Layer 3 of a small transformer language model trained on English Wikipedia (8 layers, counted from 0, width 128).
A neuron's activation on a vector x is SiLU(gate . x) times (in . x), where the dot is the dot product.

Input weights of the MLP neurons that the questions are about. A number n stands for (n - 128) times 0.007.
n10 gate: 97, 159, 187, 120, 90, 148, 157, 124, 61, 140, 218, 163, 88, 120, 138, 112, 114, 173, 94, 123, 144, 167, 120, 114, 88, 167, 162, 161, 126, 148, 120, 160, 122, 131, 108, 164, 98, 77, 164, 98, 187, 71, 101, 163, 74, 75, 201, 115, 151, 76, 104, 99, 111, 110, 86, 167, 108, 60, 110, 78, 71, 100, 109, 163, 176, 118, 165, 162, 80, 120, 109, 161, 83, 152, 121, 129, 173, 98, 125, 146, 121, 129, 149, 104, 106, 182, 148, 111, 120, 111, 145, 157, 187, 103, 138, 170, 25, 106, 186, 120, 191, 108, 107, 172, 113, 59, 125, 104, 72, 147, 156, 167, 147, 141, 161, 62, 70, 134, 188, 177, 113, 68, 132, 157, 127, 173, 92, 108
n36 gate: 195, 128, 183, 103, 66, 114, 50, 110, 135, 186, 76, 156, 195, 128, 122, 183, 157, 133, 165, 159, 79, 140, 126, 153, 178, 137, 168, 68, 130, 127, 174, 209, 115, 106, 186, 128, 146, 112, 99, 162, 101, 131, 70, 135, 84, 197, 130, 105, 136, 157, 197, 143, 115, 86, 99, 163, 98, 42, 88, 171, 112, 91, 183, 162, 132, 131, 190, 128, 93, 127, 126, 102, 148, 123, 146, 115, 73, 158, 153, 170, 152, 96, 135, 146, 141, 165, 107, 57, 93, 85, 176, 156, 156, 187, 139, 144, 165, 137, 144, 82, 61, 151, 77, 106, 116, 119, 144, 104, 120, 149, 82, 134, 74, 166, 88, 130, 97, 178, 240, 84, 145, 117, 70, 167, 106, 170, 139, 36
n57 gate: 92, 126, 216, 96, 126, 77, 62, 88, 123, 153, 158, 114, 131, 157, 125, 115, 188, 173, 89, 107, 119, 147, 40, 95, 139, 152, 111, 74, 107, 107, 185, 146, 103, 62, 186, 110, 161, 158, 123, 151, 137, 167, 96, 190, 134, 173, 114, 109, 172, 197, 121, 209, 75, 138, 161, 113, 120, 130, 93, 69, 87, 133, 100, 107, 122, 123, 83, 98, 82, 153, 84, 84, 173, 80, 102, 141, 95, 118, 113, 70, 129, 67, 144, 178, 129, 53, 100, 149, 131, 147, 144, 88, 124, 160, 119, 105, 126, 135, 21, 129, 126, 136, 140, 186, 161, 36, 59, 131, 153, 167, 129, 100, 178, 159, 94, 117, 164, 126, 132, 117, 100, 93, 140, 129, 162, 155, 151, 137
n110 gate: 66, 119, 68, 70, 215, 99, 187, 124, 88, 129, 171, 113, 135, 162, 85, 170, 92, 170, 112, 114, 82, 114, 180, 71, 129, 177, 90, 127, 158, 109, 155, 103, 144, 133, 94, 151, 116, 141, 148, 106, 160, 145, 135, 78, 163, 175, 148, 176, 159, 111, 104, 102, 192, 88, 159, 86, 106, 58, 99, 158, 122, 114, 83, 203, 133, 85, 106, 122, 98, 185, 94, 138, 143, 143, 134, 116, 149, 109, 69, 123, 168, 140, 106, 225, 130, 139, 178, 90, 137, 45, 174, 115, 110, 133, 169, 124, 83, 134, 115, 135, 101, 124, 177, 67, 166, 127, 103, 152, 167, 100, 138, 83, 162, 116, 92, 142, 102, 133, 66, 126, 95, 87, 132, 152, 180, 86, 139, 76
n156 gate: 181, 190, 117, 163, 132, 100, 163, 149, 159, 74, 109, 82, 111, 148, 109, 121, 75, 132, 109, 109, 150, 101, 166, 133, 155, 127, 152, 160, 89, 118, 193, 123, 108, 144, 139, 140, 118, 44, 168, 134, 164, 104, 114, 109, 116, 129, 214, 130, 129, 159, 146, 166, 131, 130, 187, 111, 68, 141, 166, 118, 102, 120, 116, 163, 140, 119, 82, 71, 143, 152, 146, 110, 163, 131, 94, 135, 124, 126, 116, 114, 140, 91, 97, 158, 85, 174, 151, 87, 94, 114, 167, 146, 166, 166, 101, 163, 124, 90, 132, 133, 79, 156, 152, 157, 115, 159, 100, 174, 115, 89, 192, 130, 126, 91, 104, 78, 97, 146, 110, 185, 96, 131, 146, 108, 114, 97, 94, 123
n216 gate: 105, 94, 107, 147, 74, 102, 216, 142, 135, 193, 140, 99, 105, 165, 134, 124, 120, 181, 128, 133, 151, 74, 153, 172, 79, 58, 187, 135, 144, 99, 138, 113, 169, 158, 124, 163, 130, 132, 126, 151, 191, 138, 109, 120, 98, 176, 193, 76, 84, 106, 127, 130, 117, 66, 161, 119, 169, 107, 126, 162, 141, 148, 64, 165, 183, 147, 139, 114, 155, 120, 51, 103, 37, 101, 109, 118, 150, 175, 177, 158, 88, 205, 189, 128, 74, 136, 164, 88, 140, 166, 148, 188, 125, 99, 54, 115, 74, 104, 93, 92, 76, 74, 71, 154, 140, 128, 54, 99, 104, 130, 163, 146, 109, 101, 69, 128, 132, 134, 145, 152, 128, 99, 68, 108, 94, 124, 118, 151
n10 in: 137, 145, 160, 117, 140, 119, 97, 139, 18, 182, 117, 167, 136, 91, 65, 139, 93, 114, 141, 104, 155, 159, 143, 169, 193, 120, 136, 150, 88, 130, 124, 48, 155, 142, 121, 109, 119, 146, 114, 182, 130, 93, 58, 87, 153, 165, 97, 100, 115, 79, 172, 92, 124, 114, 137, 138, 148, 38, 139, 110, 125, 206, 66, 173, 151, 148, 153, 108, 145, 66, 150, 105, 140, 110, 163, 121, 201, 93, 149, 137, 162, 99, 221, 144, 125, 188, 134, 37, 166, 132, 152, 159, 126, 80, 137, 200, 114, 129, 103, 161, 130, 135, 86, 92, 63, 183, 140, 104, 84, 135, 209, 163, 117, 170, 124, 117, 200, 140, 113, 107, 148, 157, 76, 195, 158, 124, 118, 120
n36 in: 124, 132, 206, 170, 115, 139, 172, 136, 161, 105, 120, 78, 52, 91, 105, 74, 141, 228, 118, 117, 66, 79, 197, 225, 134, 84, 145, 186, 95, 152, 149, 180, 156, 65, 105, 92, 80, 153, 85, 157, 96, 155, 132, 122, 88, 121, 211, 112, 105, 133, 128, 124, 106, 155, 130, 159, 129, 117, 113, 226, 216, 196, 151, 110, 97, 114, 123, 116, 210, 153, 157, 102, 128, 129, 145, 101, 85, 169, 184, 112, 143, 94, 147, 191, 189, 151, 158, 108, 170, 78, 166, 59, 127, 98, 149, 168, 85, 84, 118, 152, 140, 83, 186, 110, 172, 124, 151, 189, 90, 115, 103, 78, 104, 161, 41, 183, 122, 67, 79, 183, 153, 121, 160, 118, 180, 124, 89, 126
n57 in: 57, 68, 119, 113, 112, 191, 171, 7, 157, 152, 137, 70, 186, 112, 187, 132, 148, 146, 103, 137, 67, 106, 80, 164, 69, 107, 98, 34, 135, 128, 113, 162, 123, 122, 126, 62, 156, 77, 104, 134, 70, 167, 154, 100, 86, 112, 115, 39, 111, 128, 177, 140, 82, 173, 116, 82, 127, 135, 61, 65, 182, 133, 137, 99, 172, 141, 113, 140, 125, 93, 164, 176, 127, 108, 186, 100, 20, 206, 94, 71, 108, 108, 135, 157, 158, 103, 91, 71, 132, 102, 206, 106, 157, 176, 172, 132, 159, 106, 141, 114, 173, 104, 117, 141, 31, 181, 140, 128, 157, 90, 103, 155, 121, 149, 170, 122, 96, 59, 141, 141, 111, 143, 88, 143, 163, 167, 98, 64
n110 in: 143, 107, 155, 130, 172, 110, 104, 128, 165, 86, 153, 182, 147, 126, 129, 26, 70, 138, 136, 83, 115, 103, 73, 118, 68, 151, 118, 134, 114, 92, 122, 74, 218, 153, 138, 137, 163, 127, 146, 80, 89, 153, 152, 146, 148, 150, 106, 127, 108, 195, 89, 140, 150, 138, 95, 85, 129, 119, 150, 94, 110, 132, 111, 123, 115, 144, 156, 117, 115, 83, 154, 132, 171, 122, 189, 73, 117, 95, 114, 71, 128, 107, 103, 172, 139, 148, 123, 91, 156, 89, 162, 99, 107, 88, 168, 178, 124, 152, 50, 148, 146, 87, 106, 161, 111, 132, 158, 157, 148, 140, 65, 140, 150, 75, 110, 129, 103, 101, 148, 135, 151, 98, 44, 138, 98, 162, 217, 156
n156 in: 164, 153, 83, 154, 128, 126, 206, 134, 155, 100, 79, 127, 154, 131, 85, 113, 66, 111, 214, 135, 138, 82, 136, 149, 189, 148, 131, 163, 163, 173, 36, 121, 189, 102, 159, 83, 104, 139, 163, 69, 131, 160, 80, 93, 195, 141, 146, 95, 88, 149, 185, 128, 160, 81, 173, 160, 107, 73, 128, 71, 96, 90, 102, 151, 139, 129, 105, 120, 161, 89, 88, 77, 110, 106, 127, 155, 114, 151, 141, 148, 155, 107, 117, 151, 85, 123, 115, 113, 96, 140, 139, 103, 125, 157, 132, 94, 157, 153, 114, 76, 91, 135, 120, 143, 90, 133, 139, 160, 173, 104, 129, 141, 99, 110, 163, 122, 155, 179, 143, 120, 138, 116, 123, 146, 50, 133, 181, 83
n216 in: 124, 146, 117, 147, 92, 111, 112, 178, 119, 121, 197, 153, 112, 90, 148, 172, 164, 168, 112, 106, 133, 151, 103, 125, 114, 128, 159, 155, 140, 171, 91, 170, 179, 39, 138, 181, 141, 142, 87, 161, 85, 130, 162, 134, 71, 121, 129, 175, 134, 139, 182, 116, 91, 114, 126, 146, 95, 71, 101, 106, 171, 191, 137, 100, 152, 155, 151, 207, 162, 145, 120, 199, 76, 113, 126, 157, 80, 100, 89, 152, 174, 178, 140, 150, 147, 81, 110, 115, 102, 166, 174, 95, 52, 125, 108, 130, 135, 132, 126, 127, 101, 155, 100, 179, 135, 98, 131, 210, 172, 107, 86, 69, 149, 142, 41, 102, 93, 181, 76, 158, 128, 75, 137, 149, 126, 167, 85, 83

Each question shows a token from some text and the vector x that enters the MLP there. A number n stands for (n - 128) times 0.027.

" a": 124, 109, 124, 138, 115, 133, 152, 151, 85, 109, 132, 142, 106, 93, 151, 147, 168, 143, 111, 130, 127, 98, 129, 156, 111, 159, 141, 157, 129, 145, 124, 150, 110, 98, 151, 136, 136, 127, 119, 69, 126, 120, 144, 118, 145, 131, 102, 129, 96, 110, 133, 109, 96, 149, 135, 145, 149, 122, 138, 115, 116, 136, 104, 86, 175, 138, 116, 96, 150, 156, 144, 141, 100, 176, 136, 140, 182, 125, 154, 73, 117, 140, 117, 128, 94, 161, 134, 134, 146, 130, 168, 138, 81, 100, 123, 76, 144, 144, 131, 107, 126, 114, 122, 107, 141, 124, 141, 191, 122, 122, 127, 127, 143, 117, 127, 118, 153, 111, 149, 111, 150, 110, 133, 135, 123, 124, 127, 126
Which neuron fires most, and how strongly? n216, at about 3

"ul": 124, 123, 122, 90, 116, 157, 124, 124, 177, 104, 105, 152, 145, 92, 168, 148, 152, 156, 149, 182, 156, 131, 116, 142, 122, 152, 119, 126, 112, 132, 117, 97, 119, 166, 146, 94, 100, 118, 148, 132, 122, 119, 131, 81, 112, 92, 131, 105, 100, 122, 102, 159, 138, 161, 139, 134, 142, 139, 150, 171, 112, 130, 127, 141, 146, 169, 133, 116, 99, 115, 140, 117, 163, 127, 115, 126, 160, 153, 149, 117, 111, 146, 110, 118, 137, 89, 152, 124, 152, 184, 104, 136, 121, 130, 151, 120, 147, 116, 142, 96, 113, 173, 87, 103, 130, 126, 122, 159, 97, 152, 153, 77, 131, 106, 141, 160, 119, 79, 81, 113, 174, 124, 105, 134, 152, 134, 110, 149
Which neuron fires most, and how strongly? n156, at about 0.36

" (": 155, 144, 88, 142, 136, 130, 117, 153, 79, 134, 129, 136, 114, 80, 164, 163, 124, 97, 123, 119, 125, 97, 123, 126, 111, 149, 153, 145, 113, 143, 109, 150, 111, 145, 164, 114, 153, 144, 117, 118, 146, 119, 146, 123, 112, 148, 118, 95, 117, 121, 110, 148, 122, 145, 125, 143, 166, 130, 148, 123, 108, 122, 146, 117, 159, 116, 160, 74, 123, 121, 145, 134, 164, 193, 124, 119, 175, 115, 183, 124, 99, 132, 74, 137, 114, 117, 133, 115, 145, 156, 115, 101, 92, 121, 140, 91, 158, 123, 137, 96, 115, 145, 137, 141, 129, 133, 133, 144, 142, 110, 118, 129, 146, 119, 134, 107, 146, 98, 146, 119, 138, 108, 126, 127, 155, 110, 143, 93
Which of these neurons fires most? n57

"y": 102, 133, 94, 120, 119, 133, 158, 120, 86, 151, 106, 163, 100, 95, 155, 175, 109, 161, 116, 141, 132, 136, 107, 154, 144, 153, 166, 119, 129, 163, 120, 136, 92, 105, 129, 152, 129, 101, 144, 121, 148, 116, 145, 117, 119, 121, 165, 114, 133, 95, 142, 125, 115, 111, 160, 80, 136, 123, 148, 100, 118, 108, 150, 131, 161, 150, 144, 91, 145, 132, 168, 108, 139, 153, 130, 134, 152, 131, 146, 117, 153, 121, 120, 46, 135, 144, 160, 117, 109, 143, 139, 121, 79, 171, 128, 131, 131, 153, 114, 138, 118, 123, 137, 96, 121, 144, 125, 158, 149, 102, 103, 110, 150, 96, 116, 148, 172, 165, 119, 73, 162, 127, 121, 106, 106, 116, 141, 146
The two highest activations, in order: n156, n216

" f": 134, 142, 97, 128, 123, 139, 140, 150, 118, 148, 105, 114, 146, 31, 144, 123, 157, 134, 124, 125, 125, 99, 114, 154, 126, 146, 135, 137, 155, 170, 107, 123, 125, 126, 112, 88, 125, 120, 138, 112, 146, 147, 121, 151, 101, 149, 109, 147, 131, 126, 164, 136, 127, 140, 131, 116, 141, 121, 133, 146, 126, 149, 99, 121, 165, 108, 136, 101, 124, 138, 171, 160, 131, 157, 105, 144, 185, 158, 169, 103, 127, 145, 122, 98, 93, 151, 145, 117, 137, 106, 132, 129, 103, 83, 165, 100, 135, 106, 150, 93, 130, 116, 133, 117, 164, 125, 107, 155, 141, 92, 110, 132, 156, 119, 105, 118, 130, 112, 138, 134, 131, 114, 124, 125, 137, 140, 129, 109
Which of these neurons fires most? n216

" w": 123, 134, 109, 143, 111, 152, 95, 142, 116, 136, 103, 133, 137, 56, 142, 145, 137, 131, 122, 145, 142, 78, 146, 136, 102, 154, 162, 125, 140, 126, 132, 144, 78, 112, 95, 100, 141, 113, 140, 140, 119, 121, 143, 128, 114, 127, 114, 148, 141, 151, 148, 151, 74, 164, 108, 127, 141, 133, 140, 127, 133, 114, 90, 105, 146, 121, 125, 81, 110, 155, 149, 161, 165, 145, 133, 141, 169, 126, 187, 114, 118, 127, 119, 125, 121, 123, 117, 112, 131, 130, 114, 90, 113, 100, 141, 78, 128, 123, 154, 96, 109, 155, 136, 103, 165, 130, 129, 167, 152, 89, 114, 131, 131, 123, 128, 112, 133, 132, 154, 123, 137, 120, 130, 173, 136, 113, 130, 131
Which of these neurons fires most? n110

" d": 154, 151, 98, 127, 123, 141, 119, 159, 111, 117, 88, 116, 117, 50, 149, 138, 141, 134, 119, 131, 132, 126, 131, 174, 101, 160, 133, 135, 84, 104, 96, 110, 92, 112, 119, 107, 158, 134, 159, 123, 133, 120, 133, 127, 108, 151, 117, 114, 115, 124, 142, 142, 92, 132, 126, 119, 147, 120, 113, 105, 129, 132, 109, 114, 169, 110, 131, 86, 117, 149, 137, 136, 118, 176, 121, 106, 186, 156, 140, 110, 114, 120, 91, 138, 117, 152, 118, 123, 159, 129, 134, 106, 108, 91, 145, 92, 98, 134, 168, 93, 122, 137, 126, 131, 149, 125, 129, 143, 149, 110, 112, 100, 125, 83, 147, 138, 141, 133, 117, 132, 104, 123, 134, 131, 108, 127, 145, 146
Which of these neurons fires most? n156

"I": 157, 149, 130, 128, 111, 123, 133, 140, 64, 118, 92, 105, 93, 83, 145, 141, 118, 148, 131, 109, 128, 103, 113, 156, 124, 140, 109, 163, 100, 141, 144, 111, 133, 138, 134, 106, 139, 105, 136, 116, 82, 128, 114, 121, 125, 117, 142, 137, 133, 122, 121, 153, 99, 128, 120, 131, 153, 69, 155, 95, 108, 99, 96, 129, 155, 161, 135, 76, 112, 124, 147, 136, 158, 140, 104, 148, 166, 144, 149, 87, 122, 121, 81, 127, 93, 124, 135, 129, 143, 149, 143, 105, 98, 132, 147, 113, 141, 151, 136, 135, 116, 135, 114, 94, 165, 132, 145, 167, 142, 120, 109, 119, 193, 105, 150, 126, 122, 142, 100, 116, 163, 117, 116, 128, 114, 149, 138, 123
Which of these neurons fires most? n156

"her": 100, 169, 103, 111, 120, 170, 84, 182, 117, 121, 153, 137, 111, 104, 119, 109, 126, 114, 122, 174, 140, 134, 112, 166, 78, 159, 144, 104, 101, 149, 88, 171, 144, 153, 168, 124, 121, 135, 166, 100, 131, 109, 125, 72, 127, 119, 109, 172, 131, 140, 103, 135, 174, 128, 146, 135, 164, 176, 140, 138, 106, 83, 111, 96, 140, 108, 127, 107, 141, 133, 151, 127, 119, 143, 141, 167, 166, 183, 133, 124, 106, 105, 107, 114, 112, 152, 124, 87, 138, 130, 123, 127, 99, 143, 107, 118, 138, 105, 150, 136, 110, 103, 118, 124, 113, 140, 85, 122, 108, 102, 141, 133, 137, 76, 154, 116, 144, 108, 123, 101, 126, 124, 130, 150, 129, 124, 119, 104
Which of these neurons fires most? n36

" o": 155, 142, 111, 126, 122, 142, 134, 119, 137, 116, 109, 127, 133, 93, 158, 135, 115, 151, 104, 135, 156, 87, 138, 171, 114, 140, 94, 122, 110, 149, 119, 100, 119, 96, 147, 114, 136, 121, 133, 101, 104, 131, 130, 97, 128, 111, 121, 141, 124, 116, 122, 162, 109, 140, 123, 124, 154, 108, 147, 140, 111, 114, 108, 102, 154, 80, 128, 74, 135, 147, 144, 139, 114, 154, 143, 150, 175, 137, 131, 75, 130, 118, 120, 112, 77, 168, 150, 136, 152, 159, 146, 126, 89, 140, 144, 85, 119, 100, 180, 123, 120, 129, 112, 117, 153, 118, 121, 173, 132, 104, 104, 122, 132, 77, 108, 101, 139, 135, 147, 142, 131, 81, 114, 135, 135, 112, 120, 115
Which neuron fires most, and how strongly? n156, at about 4.1

"er": 140, 111, 90, 104, 129, 126, 122, 112, 150, 128, 99, 144, 99, 131, 132, 141, 123, 147, 136, 131, 168, 92, 137, 126, 141, 169, 160, 122, 127, 144, 162, 129, 135, 139, 130, 87, 107, 143, 141, 109, 62, 114, 109, 112, 127, 144, 129, 127, 109, 131, 113, 134, 105, 179, 139, 141, 158, 116, 150, 164, 113, 101, 101, 156, 147, 113, 133, 129, 123, 126, 138, 114, 160, 138, 105, 123, 167, 148, 141, 112, 98, 123, 114, 65, 104, 176, 107, 98, 161, 182, 142, 94, 128, 171, 115, 115, 146, 160, 164, 127, 81, 137, 139, 98, 113, 132, 93, 144, 143, 142, 95, 122, 111, 83, 126, 144, 155, 78, 138, 104, 177, 101, 134, 123, 122, 117, 144, 140
The two highest activations, in order: n156, n57

"g": 77, 77, 96, 106, 112, 154, 123, 138, 139, 122, 113, 168, 89, 100, 160, 136, 146, 152, 112, 167, 116, 85, 108, 96, 83, 133, 159, 115, 127, 115, 130, 145, 84, 140, 129, 127, 126, 123, 158, 142, 181, 127, 167, 131, 132, 118, 114, 152, 140, 103, 96, 126, 121, 119, 157, 118, 150, 87, 159, 127, 115, 101, 156, 117, 134, 126, 137, 108, 122, 89, 135, 140, 119, 140, 79, 151, 150, 157, 163, 92, 129, 111, 121, 144, 144, 107, 129, 78, 136, 150, 111, 181, 123, 119, 135, 105, 139, 169, 104, 80, 132, 180, 99, 119, 141, 141, 97, 167, 130, 110, 154, 142, 145, 112, 141, 115, 113, 115, 95, 106, 141, 143, 128, 124, 148, 142, 123, 146
Which of these neurons fires most? n36

" Ch": 123, 160, 122, 101, 119, 130, 113, 153, 79, 111, 108, 103, 185, 61, 137, 134, 130, 157, 127, 146, 144, 118, 116, 148, 127, 126, 112, 124, 93, 129, 96, 125, 102, 102, 120, 118, 167, 131, 120, 112, 145, 122, 134, 116, 129, 120, 118, 135, 115, 129, 138, 137, 141, 90, 132, 122, 145, 113, 132, 135, 128, 100, 85, 128, 160, 140, 112, 56, 137, 127, 139, 133, 119, 142, 119, 137, 174, 114, 152, 110, 123, 124, 100, 99, 119, 107, 150, 108, 127, 160, 136, 134, 119, 147, 132, 109, 148, 118, 135, 71, 107, 151, 158, 107, 142, 136, 135, 162, 143, 105, 113, 94, 153, 108, 112, 110, 122, 117, 112, 104, 161, 138, 124, 139, 138, 108, 141, 145
Which neuron fires most, and how strongly? n156, at about 1.5

"el": 99, 127, 118, 89, 97, 131, 89, 153, 133, 112, 91, 150, 113, 107, 139, 152, 100, 161, 145, 170, 163, 107, 99, 127, 96, 140, 77, 119, 90, 129, 91, 155, 108, 156, 140, 108, 133, 102, 117, 110, 125, 143, 142, 100, 135, 125, 122, 125, 112, 134, 107, 185, 119, 142, 130, 161, 190, 116, 131, 169, 118, 119, 173, 111, 104, 115, 146, 108, 144, 153, 89, 96, 142, 124, 114, 100, 165, 126, 104, 104, 112, 104, 103, 100, 114, 149, 128, 139, 105, 156, 128, 149, 136, 133, 124, 94, 157, 129, 129, 117, 139, 110, 146, 132, 119, 133, 87, 161, 119, 148, 111, 126, 121, 118, 99, 170, 146, 64, 114, 104, 134, 150, 150, 153, 121, 135, 127, 130
Which of these neurons fires most? n216

" F": 124, 144, 82, 122, 122, 119, 116, 154, 98, 139, 134, 90, 139, 25, 143, 115, 124, 151, 131, 120, 121, 104, 106, 165, 121, 131, 136, 141, 138, 156, 118, 130, 116, 113, 101, 110, 145, 124, 126, 133, 114, 132, 126, 145, 109, 139, 130, 131, 121, 123, 137, 139, 118, 110, 137, 132, 142, 93, 145, 136, 129, 126, 99, 117, 148, 116, 142, 59, 134, 119, 131, 135, 133, 141, 95, 135, 172, 143, 156, 121, 117, 127, 102, 115, 96, 137, 165, 113, 118, 121, 126, 138, 101, 110, 152, 102, 143, 118, 152, 82, 141, 123, 148, 108, 153, 122, 128, 156, 136, 109, 109, 114, 161, 129, 121, 143, 110, 91, 124, 105, 158, 126, 127, 127, 119, 119, 131, 113
Which of these neurons fires most? n216

" –": 114, 89, 115, 123, 113, 129, 121, 118, 79, 136, 142, 133, 114, 94, 146, 125, 143, 133, 146, 134, 132, 112, 104, 129, 121, 129, 120, 132, 70, 125, 109, 141, 83, 121, 150, 115, 140, 129, 119, 125, 150, 134, 132, 106, 116, 144, 100, 99, 131, 112, 127, 172, 79, 153, 116, 150, 153, 112, 147, 108, 140, 108, 99, 108, 137, 118, 180, 79, 111, 104, 131, 159, 131, 165, 123, 128, 184, 127, 127, 132, 113, 119, 100, 151, 109, 171, 143, 144, 138, 155, 138, 123, 95, 135, 125, 129, 114, 133, 107, 101, 150, 118, 154, 130, 139, 154, 127, 183, 144, 122, 118, 117, 145, 154, 120, 132, 151, 109, 120, 120, 128, 110, 106, 137, 130, 149, 168, 94
Which of these neurons fires most? n57

"ity": 137, 146, 97, 90, 148, 125, 116, 130, 127, 124, 164, 126, 107, 89, 142, 116, 139, 141, 129, 128, 160, 111, 110, 134, 107, 158, 130, 110, 92, 140, 123, 154, 133, 128, 169, 134, 124, 120, 170, 120, 120, 113, 108, 105, 101, 91, 88, 96, 167, 124, 92, 126, 93, 112, 169, 147, 139, 163, 119, 144, 120, 88, 107, 114, 159, 138, 128, 75, 128, 126, 139, 145, 132, 132, 121, 103, 170, 143, 172, 96, 109, 130, 129, 110, 146, 127, 150, 97, 117, 169, 123, 128, 73, 121, 90, 99, 144, 130, 163, 109, 119, 106, 154, 145, 129, 150, 99, 123, 123, 148, 116, 101, 151, 101, 126, 147, 128, 105, 134, 109, 136, 124, 117, 152, 146, 141, 173, 119
Which of these neurons fires most? n36

".": 142, 129, 123, 130, 140, 115, 136, 135, 112, 124, 139, 114, 148, 76, 137, 144, 133, 127, 139, 149, 135, 117, 88, 126, 140, 142, 146, 133, 94, 119, 104, 128, 107, 139, 119, 107, 115, 130, 152, 107, 100, 115, 130, 126, 103, 109, 156, 99, 143, 149, 103, 125, 90, 124, 143, 176, 164, 122, 148, 141, 93, 105, 178, 150, 147, 100, 162, 75, 129, 129, 145, 148, 154, 150, 118, 167, 177, 117, 166, 111, 128, 126, 125, 135, 112, 153, 151, 146, 151, 141, 124, 102, 132, 115, 164, 106, 122, 123, 147, 123, 141, 106, 155, 121, 153, 174, 133, 171, 153, 120, 121, 117, 169, 100, 141, 127, 177, 115, 127, 105, 147, 128, 130, 130, 153, 141, 122, 134
Which of these neurons fires most? n57

"i": 142, 146, 110, 105, 116, 113, 113, 174, 94, 92, 132, 157, 111, 88, 144, 165, 87, 147, 92, 144, 114, 125, 124, 120, 107, 159, 92, 89, 115, 132, 104, 152, 85, 128, 104, 127, 103, 98, 119, 122, 134, 132, 165, 116, 118, 155, 140, 143, 114, 95, 126, 112, 55, 114, 130, 113, 129, 83, 120, 144, 130, 125, 72, 138, 145, 124, 167, 97, 136, 116, 149, 109, 129, 148, 128, 127, 146, 146, 152, 121, 130, 121, 133, 127, 108, 118, 162, 116, 126, 128, 139, 162, 96, 171, 162, 109, 150, 111, 116, 111, 105, 138, 139, 113, 93, 131, 122, 160, 132, 138, 89, 105, 155, 66, 108, 141, 157, 97, 121, 91, 148, 119, 132, 100, 137, 159, 107, 144
Which of these neurons fires most? n216

" the": 126, 106, 116, 131, 115, 133, 117, 122, 94, 111, 132, 111, 104, 63, 127, 142, 134, 140, 120, 139, 123, 107, 125, 149, 112, 155, 129, 129, 131, 162, 116, 136, 112, 115, 152, 123, 135, 130, 120, 132, 135, 140, 154, 130, 129, 125, 114, 140, 96, 144, 121, 119, 104, 138, 114, 136, 140, 144, 141, 144, 153, 92, 131, 103, 140, 136, 123, 73, 134, 128, 133, 137, 129, 138, 129, 128, 189, 134, 172, 107, 94, 126, 124, 118, 108, 120, 138, 131, 166, 131, 170, 98, 92, 111, 115, 97, 103, 138, 150, 86, 127, 130, 98, 103, 155, 176, 130, 184, 143, 123, 127, 143, 138, 117, 140, 133, 145, 119, 141, 139, 155, 89, 163, 125, 126, 125, 157, 113
Which of these neurons fires most? n10

" m": 144, 111, 103, 134, 126, 148, 100, 154, 109, 117, 101, 127, 135, 61, 150, 130, 134, 156, 124, 144, 135, 132, 128, 138, 123, 148, 135, 133, 146, 143, 87, 168, 93, 102, 141, 113, 127, 124, 140, 128, 134, 135, 128, 126, 109, 129, 119, 152, 133, 107, 131, 138, 68, 139, 126, 124, 148, 137, 142, 158, 114, 131, 111, 120, 150, 112, 126, 95, 121, 160, 150, 130, 127, 167, 103, 119, 187, 117, 154, 125, 124, 137, 130, 136, 113, 151, 149, 141, 162, 118, 133, 126, 108, 81, 186, 97, 157, 174, 145, 71, 124, 125, 144, 103, 122, 134, 142, 153, 131, 104, 106, 137, 144, 71, 103, 115, 138, 124, 130, 128, 113, 126, 112, 130, 152, 88, 134, 136
Which of these neurons fires most? n57

"on": 125, 114, 108, 88, 125, 141, 117, 145, 143, 108, 111, 119, 108, 88, 133, 128, 129, 123, 111, 147, 134, 101, 94, 150, 92, 137, 142, 118, 104, 125, 107, 143, 120, 136, 136, 108, 143, 140, 142, 134, 136, 129, 148, 102, 142, 134, 135, 120, 125, 121, 88, 138, 113, 189, 153, 130, 123, 111, 162, 136, 138, 93, 130, 111, 100, 122, 132, 63, 126, 119, 151, 121, 100, 128, 102, 114, 187, 136, 117, 116, 121, 115, 117, 100, 137, 173, 123, 115, 116, 143, 113, 123, 111, 117, 119, 112, 138, 130, 155, 128, 157, 123, 133, 115, 131, 168, 107, 157, 127, 157, 154, 104, 148, 88, 141, 146, 168, 91, 121, 114, 149, 115, 114, 152, 124, 135, 139, 147
Which of these neurons fires most? n216

"00": 114, 112, 107, 112, 104, 126, 118, 146, 84, 119, 131, 97, 118, 64, 115, 141, 135, 143, 129, 153, 138, 127, 124, 128, 110, 130, 174, 105, 151, 124, 143, 146, 145, 94, 184, 95, 112, 125, 143, 117, 133, 156, 101, 152, 122, 127, 96, 154, 130, 104, 121, 149, 93, 109, 123, 145, 144, 122, 133, 143, 95, 151, 105, 120, 144, 144, 165, 78, 164, 104, 124, 150, 122, 116, 113, 147, 162, 161, 149, 109, 114, 123, 136, 93, 109, 144, 152, 120, 149, 107, 139, 112, 104, 109, 141, 74, 150, 115, 140, 128, 146, 159, 139, 138, 130, 146, 137, 160, 117, 124, 113, 118, 119, 87, 112, 144, 169, 73, 89, 125, 140, 116, 99, 133, 132, 111, 125, 109
The two highest activations, in order: n216, n110

" re": 128, 150, 102, 138, 147, 152, 128, 113, 90, 129, 107, 149, 108, 88, 151, 146, 146, 125, 122, 108, 112, 99, 113, 159, 123, 141, 121, 122, 138, 114, 103, 115, 106, 106, 147, 105, 109, 107, 118, 138, 117, 137, 131, 107, 79, 124, 115, 149, 103, 147, 129, 135, 127, 149, 112, 135, 126, 134, 137, 101, 117, 122, 103, 92, 128, 131, 141, 81, 93, 141, 146, 142, 144, 150, 119, 134, 174, 128, 145, 104, 86, 147, 99, 92, 114, 164, 160, 126, 143, 142, 105, 108, 70, 104, 135, 94, 152, 117, 167, 118, 104, 130, 135, 108, 144, 153, 135, 157, 155, 100, 90, 89, 153, 118, 128, 131, 161, 92, 110, 164, 141, 89, 129, 116, 120, 114, 94, 120
The two highest activations, in order: n10, n156

"al": 88, 102, 104, 133, 73, 110, 134, 139, 102, 80, 140, 104, 119, 105, 146, 121, 127, 121, 116, 160, 152, 111, 122, 137, 89, 155, 179, 103, 119, 96, 122, 139, 116, 100, 158, 138, 80, 130, 149, 125, 138, 125, 154, 162, 108, 168, 134, 146, 95, 149, 96, 127, 127, 155, 140, 152, 129, 103, 174, 153, 119, 103, 136, 179, 112, 178, 175, 84, 135, 112, 165, 161, 113, 124, 118, 132, 142, 197, 134, 114, 94, 112, 99, 104, 134, 119, 140, 106, 126, 125, 159, 140, 119, 100, 119, 126, 122, 91, 163, 101, 155, 153, 123, 116, 111, 127, 88, 139, 139, 109, 108, 103, 129, 115, 96, 122, 139, 112, 108, 144, 155, 139, 105, 149, 133, 134, 139, 88
The two highest activations, in order: n216, n36